Layer 11 of a small transformer language model trained on English Wikipedia (16 layers, counted from 0, width 96).
A neuron's activation on a vector x is ReLU(weights . x + bias), where the dot is the dot product.
The model reads these tokens: " " "ent" "ers" " the" " to" "wn" "sh" "ip" " from" " A" "d" "am" "s" " T" "own" "sh" "ip" " to"

The vector x that enters this layer's MLP at each token. A number n stands for (n - 500) times 0.0095.
0 " ": 372 405 452 685 452 500 601 342 178 361 441 530 553 585 629 481 419 676 701 663 758 301 472 455 407 419 455 682 512 25 438 747 612 672 606 467 671 598 512 578 609 295 503 556 486 629 545 310 347 651 451 544 442 546 691 555 479 596 503 428 457 509 481 624 554 480 496 432 281 662 508 461 304 469 578 538 506 457 560 545 518 453 397 370 555 679 672 437 350 701 479 328 478 208 456 384
1 "ent": 320 471 572 525 556 594 504 380 182 501 747 782 456 657 587 648 395 620 826 610 633 273 457 376 301 468 505 566 555 553 623 564 547 662 437 426 480 662 395 599 543 344 574 459 488 458 530 170 358 395 295 413 433 327 703 679 445 380 569 460 584 411 773 599 358 497 565 432 595 535 433 481 401 493 479 534 625 426 710 482 641 364 589 452 521 595 442 264 531 403 449 311 415 262 620 567
2 "ers": 294 372 650 520 491 493 495 503 351 447 527 593 377 656 655 581 321 789 719 523 639 164 546 277 371 352 596 588 552 285 566 577 576 667 563 374 543 651 384 504 461 392 560 510 569 553 504 349 409 454 314 396 438 471 663 586 539 341 563 552 756 644 562 636 278 555 480 531 467 638 455 408 423 388 315 539 679 328 664 801 525 376 421 532 519 648 469 277 527 646 289 413 538 400 561 489
3 " the": 445 463 455 559 410 531 384 209 109 315 461 593 600 606 561 555 494 769 787 611 694 266 605 389 418 512 478 604 693 286 569 680 639 656 429 544 566 590 431 616 644 303 492 527 525 658 410 332 383 545 418 393 424 465 641 673 455 529 621 525 490 495 555 560 407 615 576 468 386 575 608 509 350 487 489 572 651 403 560 594 601 394 488 388 579 617 563 321 205 553 463 340 410 168 461 450
4 " to": 380 371 336 493 477 608 365 369 285 383 518 642 560 596 588 646 293 668 743 689 754 436 634 252 414 331 550 515 611 490 545 579 530 672 408 255 605 579 660 512 712 517 578 693 492 492 377 369 441 554 432 376 507 337 535 641 571 607 566 396 565 584 664 575 154 515 548 414 488 626 363 336 305 495 531 559 717 408 535 568 576 450 408 485 471 665 626 365 169 408 551 384 390 406 497 610
5 "wn": 506 443 573 454 324 522 310 674 226 601 600 634 347 576 563 671 482 612 833 562 740 342 663 436 309 591 412 537 489 491 559 671 536 672 478 418 658 389 376 622 469 389 529 617 405 487 452 366 413 448 380 558 482 342 653 610 502 428 716 550 758 480 565 571 370 311 525 585 483 559 425 480 572 360 433 411 499 477 542 482 640 401 479 243 558 643 607 141 307 609 235 370 474 350 705 527
6 "sh": 423 402 319 445 541 438 526 422 370 525 489 484 529 690 572 682 371 555 794 653 604 367 560 307 384 496 395 579 480 473 545 702 680 698 542 376 593 441 439 544 473 454 565 360 239 341 357 262 486 647 310 603 405 396 482 559 599 520 461 632 822 679 789 457 258 461 695 549 606 445 521 338 436 516 442 562 535 437 604 670 616 603 428 408 647 603 403 364 304 627 259 574 315 402 537 372
7 "ip": 476 519 458 437 347 503 360 514 411 475 483 502 376 561 592 586 416 611 724 589 588 403 622 445 207 542 446 436 525 604 421 639 759 819 403 480 618 430 366 483 414 336 367 499 473 510 569 285 571 578 448 412 468 375 661 545 575 307 462 501 680 510 607 882 220 416 482 643 431 480 499 337 340 412 338 642 536 468 601 683 589 342 493 321 613 539 665 270 414 745 249 641 623 410 590 672
8 " from": 458 372 313 676 385 563 524 377 272 408 534 466 650 569 592 634 306 652 802 658 620 330 676 388 303 515 486 495 588 465 509 510 629 606 372 458 539 523 545 557 662 457 565 455 557 599 509 308 368 559 388 322 359 408 665 631 642 532 644 419 713 612 677 557 298 586 568 705 399 480 381 350 236 478 419 637 669 555 533 592 579 404 406 359 511 734 581 402 193 490 368 354 462 257 510 492
9 " A": 406 468 426 388 533 613 395 536 214 498 665 762 705 453 394 469 446 697 638 710 664 379 460 357 488 480 384 422 383 310 492 855 563 631 547 505 540 570 354 594 585 444 510 560 610 586 429 353 285 611 293 320 458 441 618 582 586 556 472 352 494 515 525 535 187 504 546 531 417 720 610 381 117 424 538 551 594 464 762 628 427 463 646 424 696 591 465 416 407 352 503 482 498 394 666 333
10 "d": 598 343 614 487 452 541 572 543 178 623 385 592 567 546 470 635 345 733 564 667 573 370 506 274 404 412 355 617 465 611 455 545 639 603 477 622 682 578 389 626 601 475 674 712 493 447 353 300 401 438 353 456 460 396 525 663 619 413 316 496 557 380 526 337 357 367 382 360 461 572 607 358 260 246 681 567 700 445 953 674 334 517 542 620 636 546 555 396 405 427 475 448 364 434 599 448
11 "am": 588 409 608 426 480 576 338 632 329 552 391 639 522 494 465 514 388 688 810 741 720 255 487 495 530 619 564 445 408 390 495 746 689 695 428 491 643 451 284 563 407 577 558 486 405 417 429 270 544 600 360 348 583 449 767 636 685 443 392 587 532 406 681 472 294 402 610 529 480 520 528 281 252 324 386 487 446 596 771 468 502 256 637 464 482 495 555 521 397 496 318 561 336 385 365 653
12 "s": 508 413 752 499 596 577 400 625 298 455 411 475 579 633 426 384 509 578 597 753 743 315 439 268 393 517 571 433 437 440 486 545 405 767 555 392 660 382 247 547 374 509 750 449 561 459 519 359 454 574 340 308 519 518 740 570 564 295 428 716 755 627 594 483 256 466 587 669 587 534 386 335 374 339 462 568 584 534 789 666 479 429 529 355 500 564 358 388 327 606 299 466 473 333 508 604
13 " T": 409 408 622 448 526 386 467 440 289 495 521 596 635 605 527 494 221 579 625 662 577 464 667 293 325 496 518 500 353 330 385 785 686 868 396 592 530 488 299 586 587 644 619 331 671 522 437 443 246 659 411 380 505 353 571 643 522 470 495 452 519 345 642 581 252 366 415 409 420 571 536 396 247 434 475 597 604 487 748 598 609 616 642 659 643 501 279 342 328 525 494 404 460 473 689 499
14 "own": 424 385 697 470 525 452 319 764 276 601 652 648 439 500 599 610 419 707 783 489 693 291 683 434 388 589 460 394 489 503 629 518 638 706 491 404 457 404 400 629 529 536 686 571 372 471 530 391 295 422 499 376 550 269 677 464 529 550 508 554 527 554 508 578 253 357 525 424 482 662 446 476 291 383 356 474 592 507 710 451 623 362 523 487 605 577 633 291 311 607 198 402 425 272 618 703
15 "sh": 402 415 417 415 585 387 592 428 311 583 572 491 593 645 523 667 399 557 768 611 528 356 503 327 360 545 395 569 428 404 550 565 705 672 547 464 590 480 412 521 538 506 674 305 265 428 405 334 423 634 331 498 369 410 446 617 616 577 413 643 802 702 723 437 188 332 646 453 638 479 469 338 413 510 452 550 564 396 647 625 698 617 514 490 744 621 340 439 249 561 286 582 282 394 475 474
16 "ip": 489 517 540 443 416 420 327 546 382 539 511 537 387 506 569 584 456 617 707 551 569 427 604 399 191 551 461 462 489 545 417 624 733 802 402 572 615 415 252 487 410 392 447 479 451 583 601 325 489 518 462 316 477 439 690 544 603 349 441 526 641 510 551 860 176 334 459 530 433 545 575 369 310 429 350 640 550 487 657 668 604 360 564 409 635 593 642 295 272 721 205 620 575 431 548 750
17 " to": 409 449 321 521 493 601 352 410 265 465 544 623 611 602 644 604 286 620 763 686 721 429 757 274 325 340 567 512 550 575 508 506 553 633 388 328 611 453 583 497 697 586 607 610 536 554 430 373 433 578 485 247 509 425 488 612 557 628 572 370 598 599 643 608 137 544 517 374 444 562 350 399 282 486 492 681 634 439 445 549 562 432 417 440 484 732 563 381 191 488 495 344 391 327 542 660

Each question shows the input weights of one neuron of the MLP. A number n stands for (n - 500) times 0.0018.

n149 (bias -0.058): 581 588 551 510 400 625 638 383 506 740 668 564 412 551 616 491 634 519 497 571 567 658 570 797 500 565 422 493 482 430 734 322 376 528 468 503 361 676 439 429 465 469 452 376 432 440 406 368 500 438 595 383 488 478 494 453 618 537 585 386 656 546 402 388 564 506 551 497 519 320 455 561 625 666 365 565 229 447 559 519 624 535 535 586 625 574 465 618 546 308 520 444 497 209 470 536
On which token does it fire most, and how strongly? 1 "ent", at about 2.1

n289 (bias -0.035): 761 423 577 686 477 668 382 282 527 683 538 394 503 518 577 438 479 316 436 516 426 625 552 628 404 312 576 676 523 493 617 424 377 563 643 644 587 264 459 442 559 497 574 363 593 670 332 374 438 568 507 747 534 236 375 438 476 455 548 384 590 536 349 486 613 550 587 743 493 525 382 561 606 392 453 684 670 366 646 358 542 511 454 395 580 514 740 599 453 500 628 411 367 468 490 657
On which token does it fire most, and how strongly? 8 " from", at about 1.4

n27 (bias -0.048): 539 554 676 506 581 626 604 583 571 529 450 603 573 441 433 397 494 531 536 557 708 582 570 464 317 526 399 613 342 494 515 461 340 643 452 516 270 631 528 378 546 555 544 662 463 763 464 526 488 524 535 592 407 647 489 437 372 397 451 508 446 667 395 429 521 612 544 675 340 398 575 340 521 525 390 605 480 477 474 514 550 374 435 629 610 622 406 618 530 500 597 509 494 559 602 637
On which token does it fire most? 12 "s"

n243 (bias -0.033): 551 595 657 415 529 531 362 445 642 628 340 661 522 379 351 454 336 529 337 491 420 346 221 723 523 497 283 524 466 440 349 448 331 719 418 453 430 542 507 555 440 530 409 541 461 530 650 578 467 432 603 310 676 206 366 408 607 598 516 415 439 621 685 607 560 470 553 652 441 486 609 442 537 597 423 471 576 464 500 559 497 590 343 300 418 574 507 436 576 619 562 539 744 440 532 411
On which token does it fire most, and how strongly? 7 "ip", at about 1.5

n22 (bias -0.064): 569 516 662 395 632 489 662 569 639 526 638 521 415 366 571 567 382 543 602 533 347 661 526 455 543 506 509 472 456 465 452 372 526 538 563 605 532 572 684 446 462 488 619 406 367 421 419 586 401 479 532 469 426 535 403 480 397 659 686 508 467 460 600 583 266 506 330 466 483 509 488 733 392 554 537 331 319 327 386 576 441 612 465 356 404 571 405 435 574 348 491 656 601 435 528 500
On which token does it fire most? 15 "sh"

n366 (bias -0.060): 539 608 646 552 443 322 403 568 582 444 412 379 436 516 724 550 379 608 642 682 478 491 399 632 413 531 463 444 515 605 637 585 451 415 345 402 487 367 453 365 440 606 678 585 553 522 484 571 481 545 532 300 588 567 370 428 420 348 463 323 516 454 503 481 681 458 298 520 528 510 293 555 488 442 500 478 682 457 257 553 557 675 322 535 469 475 201 478 487 594 516 664 531 446 599 512
On which token does it fire most? 17 " to"

n302 (bias -0.052): 647 683 462 366 418 566 509 435 404 620 404 490 534 413 663 450 561 612 507 393 558 431 494 594 431 865 557 440 393 664 626 490 597 510 441 374 497 703 541 475 589 446 548 306 516 465 461 494 421 627 350 530 460 587 348 453 204 585 620 464 513 610 362 477 336 377 506 507 575 352 536 396 518 343 596 466 348 626 301 690 532 648 558 468 601 475 568 564 483 608 567 506 425 568 512 476
On which token does it fire most, and how strongly? 15 "sh", at about 2.6

n204 (bias -0.058): 529 480 610 615 449 391 554 582 567 417 325 487 509 481 647 534 494 644 449 517 645 400 550 602 515 494 444 464 594 469 560 471 604 487 414 626 444 582 387 576 397 423 437 603 420 581 343 679 410 484 563 649 557 664 443 395 531 663 438 479 243 565 484 513 560 240 434 610 595 439 394 392 698 227 609 369 547 549 424 472 535 494 390 560 633 324 380 178 565 503 582 512 402 472 455 548
On which token does it fire most? 5 "wn"

n96 (bias -0.014): 487 440 763 544 600 494 449 676 617 574 539 417 384 633 449 503 480 657 369 723 404 528 451 563 506 580 503 503 515 424 517 664 510 303 289 685 549 404 521 675 259 562 596 405 481 451 574 388 448 557 700 531 247 520 500 548 526 510 448 481 567 568 352 447 398 467 493 480 397 486 564 657 461 678 510 798 601 371 468 396 536 394 470 507 584 379 507 487 435 591 346 510 455 364 755 541
On which token does it fire most? 14 "own"

n155 (bias -0.068): 608 610 404 374 438 709 493 460 708 736 387 376 536 379 661 705 297 660 538 694 507 448 398 490 728 597 463 300 682 644 455 482 416 411 514 551 585 480 616 609 446 405 483 546 366 486 556 410 642 664 353 500 493 466 597 406 690 561 365 445 317 586 423 514 576 604 422 348 332 563 357 479 393 589 579 530 541 466 480 483 538 486 469 438 419 390 541 321 514 765 539 621 457 552 273 578
On which three tokens does it fire most, strongest first? 11 "am", 7 "ip", 4 " to"

n84 (bias -0.082): 460 586 512 229 566 540 491 715 442 554 530 403 451 601 585 565 448 356 404 419 561 708 470 663 453 459 410 525 545 524 442 390 506 461 410 514 612 515 615 406 548 569 366 531 485 692 574 664 274 410 642 500 523 442 467 533 503 452 521 517 435 591 503 512 381 702 660 444 470 438 559 571 647 556 328 438 503 343 529 605 530 394 664 442 518 380 701 622 323 668 513 497 376 479 520 376
On which token does it fire most? 16 "ip"

n197 (bias -0.084): 445 550 470 484 584 550 508 427 425 458 473 541 443 658 548 373 497 537 527 510 562 578 409 475 563 589 580 452 608 700 446 369 319 414 560 500 540 639 566 568 396 484 467 583 453 471 492 328 341 574 484 367 526 487 527 447 424 487 391 482 310 598 630 375 446 647 602 486 555 472 478 724 601 448 386 419 476 716 471 380 341 643 492 468 500 536 476 416 466 516 416 600 411 438 345 474
Its two highest activations, in order, are on tokens 1 "ent", 12 "s"

n3 (bias -0.081): 707 665 464 451 619 486 488 544 512 650 521 593 511 428 428 656 431 378 518 342 557 584 542 491 415 573 400 553 411 521 494 453 325 378 683 517 485 503 484 506 453 297 340 389 664 524 524 471 591 482 393 544 552 590 492 344 587 353 753 367 439 593 479 467 521 497 586 308 462 531 716 397 525 552 523 360 704 479 654 491 605 569 533 503 591 593 539 452 553 610 432 412 515 647 421 637
On which token does it fire most? 16 "ip"

n23 (bias -0.022): 692 529 566 455 512 488 334 616 542 632 600 547 620 525 432 589 739 540 337 515 353 582 491 430 393 378 574 474 614 635 569 562 433 428 455 471 550 466 566 576 357 420 635 490 414 611 506 454 435 455 512 325 458 513 574 568 415 620 543 310 503 262 535 620 547 386 494 639 341 381 481 497 623 678 316 482 525 488 573 528 531 594 550 296 299 633 393 478 422 485 445 506 317 494 269 667
On which three tokens does it fire most, strongest first? 16 "ip", 5 "wn", 12 "s"

n174 (bias -0.027): 272 548 429 484 418 602 560 603 509 372 512 475 725 569 494 396 441 482 399 379 581 512 534 431 518 346 580 413 480 609 413 661 609 447 339 468 494 542 641 386 672 589 391 471 688 405 541 674 360 456 481 520 497 587 599 439 446 354 521 447 249 706 382 444 416 591 228 648 700 513 487 491 469 512 560 621 528 558 404 448 503 435 503 512 512 569 500 603 619 343 490 685 570 363 600 553
On which token does it fire most? 9 " A"

n94 (bias -0.012): 593 436 423 608 594 664 303 447 542 389 631 320 570 603 610 331 317 564 526 453 442 497 416 481 400 607 532 538 571 595 500 394 475 318 452 357 507 312 427 627 663 522 478 361 568 511 716 415 518 481 536 488 542 504 463 507 536 568 726 265 403 606 732 177 665 441 656 466 818 436 604 737 587 613 465 724 334 364 355 388 515 320 588 445 439 532 434 463 637 413 344 529 425 276 427 563
On which three tokens does it fire most, strongest first? 1 "ent", 8 " from", 17 " to"

n134 (bias -0.075): 588 567 594 429 541 444 508 524 526 476 573 576 500 405 688 415 538 332 640 550 535 553 500 639 571 408 489 624 362 384 557 260 542 521 357 586 500 508 677 628 372 590 489 627 632 404 464 526 428 522 411 429 355 668 562 500 579 481 564 518 506 559 489 492 408 271 548 338 460 619 615 568 480 443 495 487 337 524 377 569 427 625 551 411 489 443 424 411 391 513 520 616 497 459 452 518
On which token does it fire most? 15 "sh"

n1 (bias -0.019): 535 479 463 483 557 508 486 381 459 394 537 503 427 345 660 450 509 693 575 429 426 540 466 581 489 290 444 420 516 594 406 465 456 438 503 495 407 403 647 585 506 324 480 459 511 612 422 536 534 486 322 387 418 745 518 589 591 531 617 368 445 409 485 520 671 709 429 462 525 436 558 546 578 544 664 528 475 542 461 278 358 489 634 531 631 426 471 480 429 492 547 286 376 471 554 351
On which three tokens does it fire most, strongest first? 3 " the", 0 " ", 1 "ent"

n359 (bias -0.052): 674 573 542 469 640 255 500 526 668 440 609 599 446 431 764 582 561 327 701 528 451 521 549 454 593 463 687 290 377 215 641 728 422 613 353 723 455 515 460 496 444 586 317 531 637 706 353 386 813 500 500 496 522 667 486 444 640 585 317 292 694 551 306 382 542 699 410 547 367 477 369 396 400 551 573 566 406 634 313 466 515 591 652 549 582 313 504 458 516 350 528 329 570 572 400 374
On which token does it fire most? 9 " A"

n151 (bias -0.022): 518 403 197 402 636 522 556 466 475 348 442 424 439 406 461 537 424 472 491 459 567 426 512 346 466 449 503 476 562 784 438 470 418 375 399 525 480 588 562 545 575 431 365 494 463 696 506 540 486 557 616 589 542 567 628 334 540 511 632 608 578 533 521 573 693 524 425 536 375 596 375 485 567 511 455 506 549 380 310 618 669 611 632 430 658 525 585 556 533 488 482 500 514 303 583 328
Its two highest activations, in order, are on tokens 8 " from", 3 " the"

n10 (bias -0.090): 491 525 446 430 435 548 385 614 561 444 455 557 580 648 512 479 464 716 414 514 608 596 440 439 600 424 636 669 511 485 554 491 588 601 506 704 527 459 671 561 515 488 440 525 456 527 635 590 532 433 315 547 399 734 437 515 418 565 341 534 399 587 245 385 569 315 366 432 553 626 610 591 588 523 387 520 583 523 381 601 305 620 530 632 441 520 542 341 444 367 428 720 558 392 528 483
On which token does it fire most, and how strongly? 10 "d", at about 1.6

n170 (bias -0.077): 534 555 551 518 668 483 497 518 488 618 357 509 463 557 506 565 864 573 436 461 503 753 440 743 644 550 444 494 503 488 536 450 482 527 451 444 530 541 541 662 557 411 533 568 515 390 601 372 488 567 419 434 477 596 459 397 348 541 453 389 457 572 565 286 521 379 482 525 556 611 610 387 377 306 679 544 458 485 555 363 506 596 416 491 367 596 391 364 516 634 366 641 512 630 611 471
On which token does it fire most, and how strongly? 10 "d", at about 1.2

n7 (bias -0.040): 271 516 279 533 430 525 528 549 642 520 382 470 305 402 509 483 340 526 500 404 648 519 568 677 353 537 628 719 549 394 476 353 471 476 485 536 462 434 790 517 643 596 417 421 509 415 434 537 555 422 418 525 446 470 592 584 500 575 605 517 361 558 479 595 435 524 582 540 561 627 584 449 508 429 708 425 485 517 279 372 459 636 470 494 654 480 447 512 488 258 408 526 468 524 453 520
On which three tokens does it fire most, strongest first? 4 " to", 17 " to", 8 " from"

n187 (bias -0.060): 517 311 397 585 718 587 593 655 721 490 487 513 653 477 517 389 530 616 537 673 430 341 503 631 464 529 543 597 345 487 416 348 477 460 493 531 483 510 546 465 484 421 436 459 695 401 558 442 539 527 358 490 257 483 582 660 558 415 611 324 446 593 527 674 507 567 351 376 549 558 381 638 743 381 631 513 372 601 410 372 410 610 490 547 841 645 460 527 542 530 355 630 519 403 453 595
Its two highest activations, in order, are on tokens 0 " ", 8 " from"

n46 (bias -0.026): 461 427 465 350 536 536 605 428 386 567 568 687 562 509 466 285 580 532 551 396 264 508 670 772 613 512 500 469 426 533 443 368 523 606 386 635 435 388 550 517 409 608 432 339 494 658 539 551 747 494 453 407 474 343 546 483 609 451 674 589 482 439 582 607 479 464 471 430 361 670 536 491 495 466 383 451 538 639 486 404 326 438 450 320 628 457 470 544 500 436 433 491 477 568 377 489
On which token does it fire most? 11 "am"

n250 (bias -0.060): 579 395 529 562 614 478 638 397 505 644 511 473 459 323 475 484 620 482 587 576 298 443 495 519 526 534 618 569 663 423 575 481 580 487 590 415 593 500 514 410 426 594 390 541 581 508 592 353 584 438 386 542 375 521 364 288 477 523 560 500 606 696 500 559 463 444 368 429 659 563 554 513 412 492 664 399 426 646 415 332 391 527 479 463 521 469 479 420 492 532 420 549 554 471 470 414
On which token does it fire most, and how strongly? 15 "sh", at about 0.65

n310 (bias -0.003): 656 729 428 560 500 681 491 624 431 482 484 202 506 714 312 377 694 576 427 598 478 421 441 434 512 591 466 497 468 638 346 519 342 466 573 485 550 491 447 684 670 561 597 397 396 500 541 569 693 545 500 388 446 559 543 635 433 393 629 453 443 552 564 591 268 525 522 426 463 346 678 532 560 461 515 409 679 524 394 546 581 415 506 541 423 352 487 544 442 352 565 503 573 456 338 488
On which token does it fire most? 12 "s"

n80 (bias -0.021): 538 573 495 554 310 436 482 390 607 562 374 553 497 582 547 552 379 467 457 444 595 498 482 420 587 546 536 569 512 516 550 407 497 613 513 495 524 477 467 617 437 251 458 459 577 513 460 658 389 473 495 348 551 392 411 433 554 534 593 468 532 486 549 521 416 492 400 655 431 554 393 511 613 637 632 587 703 526 444 521 453 447 529 589 254 683 503 550 664 563 546 559 500 579 505 370
On which three tokens does it fire most, strongest first? 2 "ers", 8 " from", 4 " to"

n328 (bias -0.029): 477 365 343 463 621 626 597 624 673 606 357 447 366 507 633 529 412 589 413 376 343 727 539 351 561 455 326 370 360 559 414 530 153 467 543 503 425 360 514 715 448 368 589 463 545 497 664 468 709 540 516 545 487 317 410 609 538 526 394 605 510 537 627 520 451 450 441 517 497 587 473 314 503 399 563 608 649 401 484 513 556 569 385 503 477 513 444 569 340 649 456 497 481 490 698 709
On which token does it fire most? 6 "sh"

n252 (bias -0.085): 516 581 295 603 474 549 591 423 509 743 597 488 538 457 436 368 549 402 584 650 555 537 400 491 494 622 666 608 568 390 546 560 461 619 316 631 497 512 393 594 458 741 445 481 407 431 547 497 413 593 439 461 600 420 550 383 545 389 698 451 581 484 497 537 601 355 421 478 410 500 460 370 598 459 656 515 412 329 414 557 378 659 475 463 539 450 525 454 392 379 878 623 539 583 454 433
On which three tokens does it fire most, strongest first? 13 " T", 9 " A", 0 " "

n253 (bias -0.021): 526 431 562 582 506 348 363 522 553 468 665 516 503 405 426 379 390 532 335 359 432 330 439 424 592 519 612 382 594 730 565 413 465 503 404 430 677 541 706 262 632 513 552 477 348 346 371 415 624 609 477 630 441 390 580 525 598 500 452 359 609 483 440 477 480 356 645 500 497 463 229 451 553 578 512 525 471 306 462 506 477 598 328 348 299 647 666 601 689 474 446 360 566 598 613 475
On which token does it fire most? 4 " to"

n305 (bias -0.006): 352 517 697 362 421 540 533 470 536 397 764 410 503 550 410 485 432 464 654 457 602 598 411 625 383 266 494 333 506 525 599 455 251 534 428 500 549 434 334 482 527 542 500 744 515 518 418 566 670 418 313 458 500 451 252 588 464 343 439 439 468 449 446 410 497 509 479 446 404 500 550 441 466 562 494 419 463 515 554 393 395 373 636 691 406 485 500 655 756 573 500 639 479 559 445 521
On which token does it fire most? 10 "d"

n268 (bias -0.039): 733 629 412 528 538 369 696 538 368 512 527 515 581 387 354 506 613 399 466 579 293 469 424 460 512 598 545 427 494 631 592 516 491 564 159 437 694 503 622 506 551 614 518 444 452 530 491 485 452 553 373 458 339 518 586 431 447 360 440 500 460 393 516 326 412 359 630 381 503 556 317 389 589 570 538 722 602 408 633 416 448 485 549 497 326 459 509 524 491 422 380 616 387 628 558 503
Its two highest activations, in order, are on tokens 10 "d", 15 "sh"

n39 (bias -0.059): 531 428 391 434 500 417 602 600 540 446 687 442 382 421 425 446 575 417 688 427 668 603 343 660 366 483 571 568 618 767 638 479 400 527 455 401 571 510 410 616 541 449 400 338 483 578 357 252 500 420 319 788 457 414 547 742 440 466 618 358 626 646 402 256 445 628 459 408 570 437 723 622 569 573 526 417 541 644 613 459 476 555 411 435 490 503 720 699 472 368 546 617 420 524 345 552
On which three tokens does it fire most, strongest first? 1 "ent", 6 "sh", 5 "wn"

n335 (bias -0.022): 530 557 477 583 537 334 733 535 418 590 608 388 638 668 408 426 382 427 513 457 264 626 210 517 596 369 558 456 485 349 549 663 420 435 427 595 513 481 583 608 594 274 385 224 381 510 513 649 552 406 409 476 478 631 440 506 666 529 442 450 436 381 500 681 585 510 510 426 532 567 647 417 383 383 554 436 675 461 487 474 415 677 454 529 510 405 520 372 565 438 541 628 385 431 398 244
On which token does it fire most, and how strongly? 0 " ", at about 1.6

n290 (bias -0.026): 482 702 494 553 566 465 556 466 668 392 333 430 492 544 578 628 555 477 553 669 488 524 549 571 565 508 551 570 594 578 407 461 401 569 497 503 598 523 531 556 198 486 436 429 534 480 645 556 392 556 367 448 444 593 556 474 489 452 697 456 527 584 553 418 517 538 267 671 358 420 571 509 651 366 416 441 351 509 534 480 682 666 355 451 423 590 404 648 467 609 458 503 444 346 418 486
On which token does it fire most? 12 "s"

n74 (bias -0.047): 723 672 748 569 531 569 686 641 546 415 420 494 605 477 433 519 693 581 333 479 458 440 414 291 469 412 376 510 293 506 458 400 387 554 461 632 522 431 602 478 519 316 384 467 604 516 316 519 554 421 532 405 503 564 553 434 503 462 544 485 312 587 381 600 474 701 634 537 333 483 644 461 412 599 475 409 360 642 625 341 275 329 481 510 500 621 371 439 527 452 393 554 610 490 573 638
On which token does it fire most, and how strongly? 12 "s", at about 1.5

n244 (bias -0.065): 590 581 565 448 689 521 574 475 473 489 347 540 544 394 672 503 449 542 558 360 477 497 594 621 486 641 520 369 410 454 480 547 636 557 378 465 384 312 349 591 449 528 532 222 570 596 520 754 545 445 440 479 525 557 666 416 614 573 567 371 654 444 383 500 491 437 548 680 414 415 491 647 495 646 429 519 570 494 436 582 463 506 494 534 621 547 531 692 408 539 462 536 478 368 460 514
On which token does it fire most? 16 "ip"

n273 (bias -0.043): 507 548 386 637 520 474 673 436 510 609 486 597 642 483 493 531 528 413 504 401 510 468 541 493 463 406 445 363 519 285 601 539 648 400 317 452 452 574 705 416 565 432 768 607 642 295 595 768 558 288 424 340 679 749 475 449 631 490 605 631 465 518 465 479 399 420 280 779 476 624 342 546 579 557 337 382 456 497 352 592 476 503 653 510 653 202 524 497 500 620 374 520 520 458 444 586
On which token does it fire most? 2 "ers"

n177 (bias -0.051): 520 611 464 364 432 469 384 449 541 391 422 549 603 510 303 561 399 605 367 433 379 518 373 526 586 417 516 527 336 356 428 446 554 468 537 497 458 497 766 509 613 330 346 597 443 455 530 541 462 570 519 510 741 549 655 538 735 522 664 386 573 436 564 539 533 194 588 561 573 369 613 470 539 491 707 341 487 484 449 574 497 346 647 259 478 528 454 503 541 665 680 624 668 579 685 441
On which three tokens does it fire most, strongest first? 9 " A", 7 "ip", 0 " "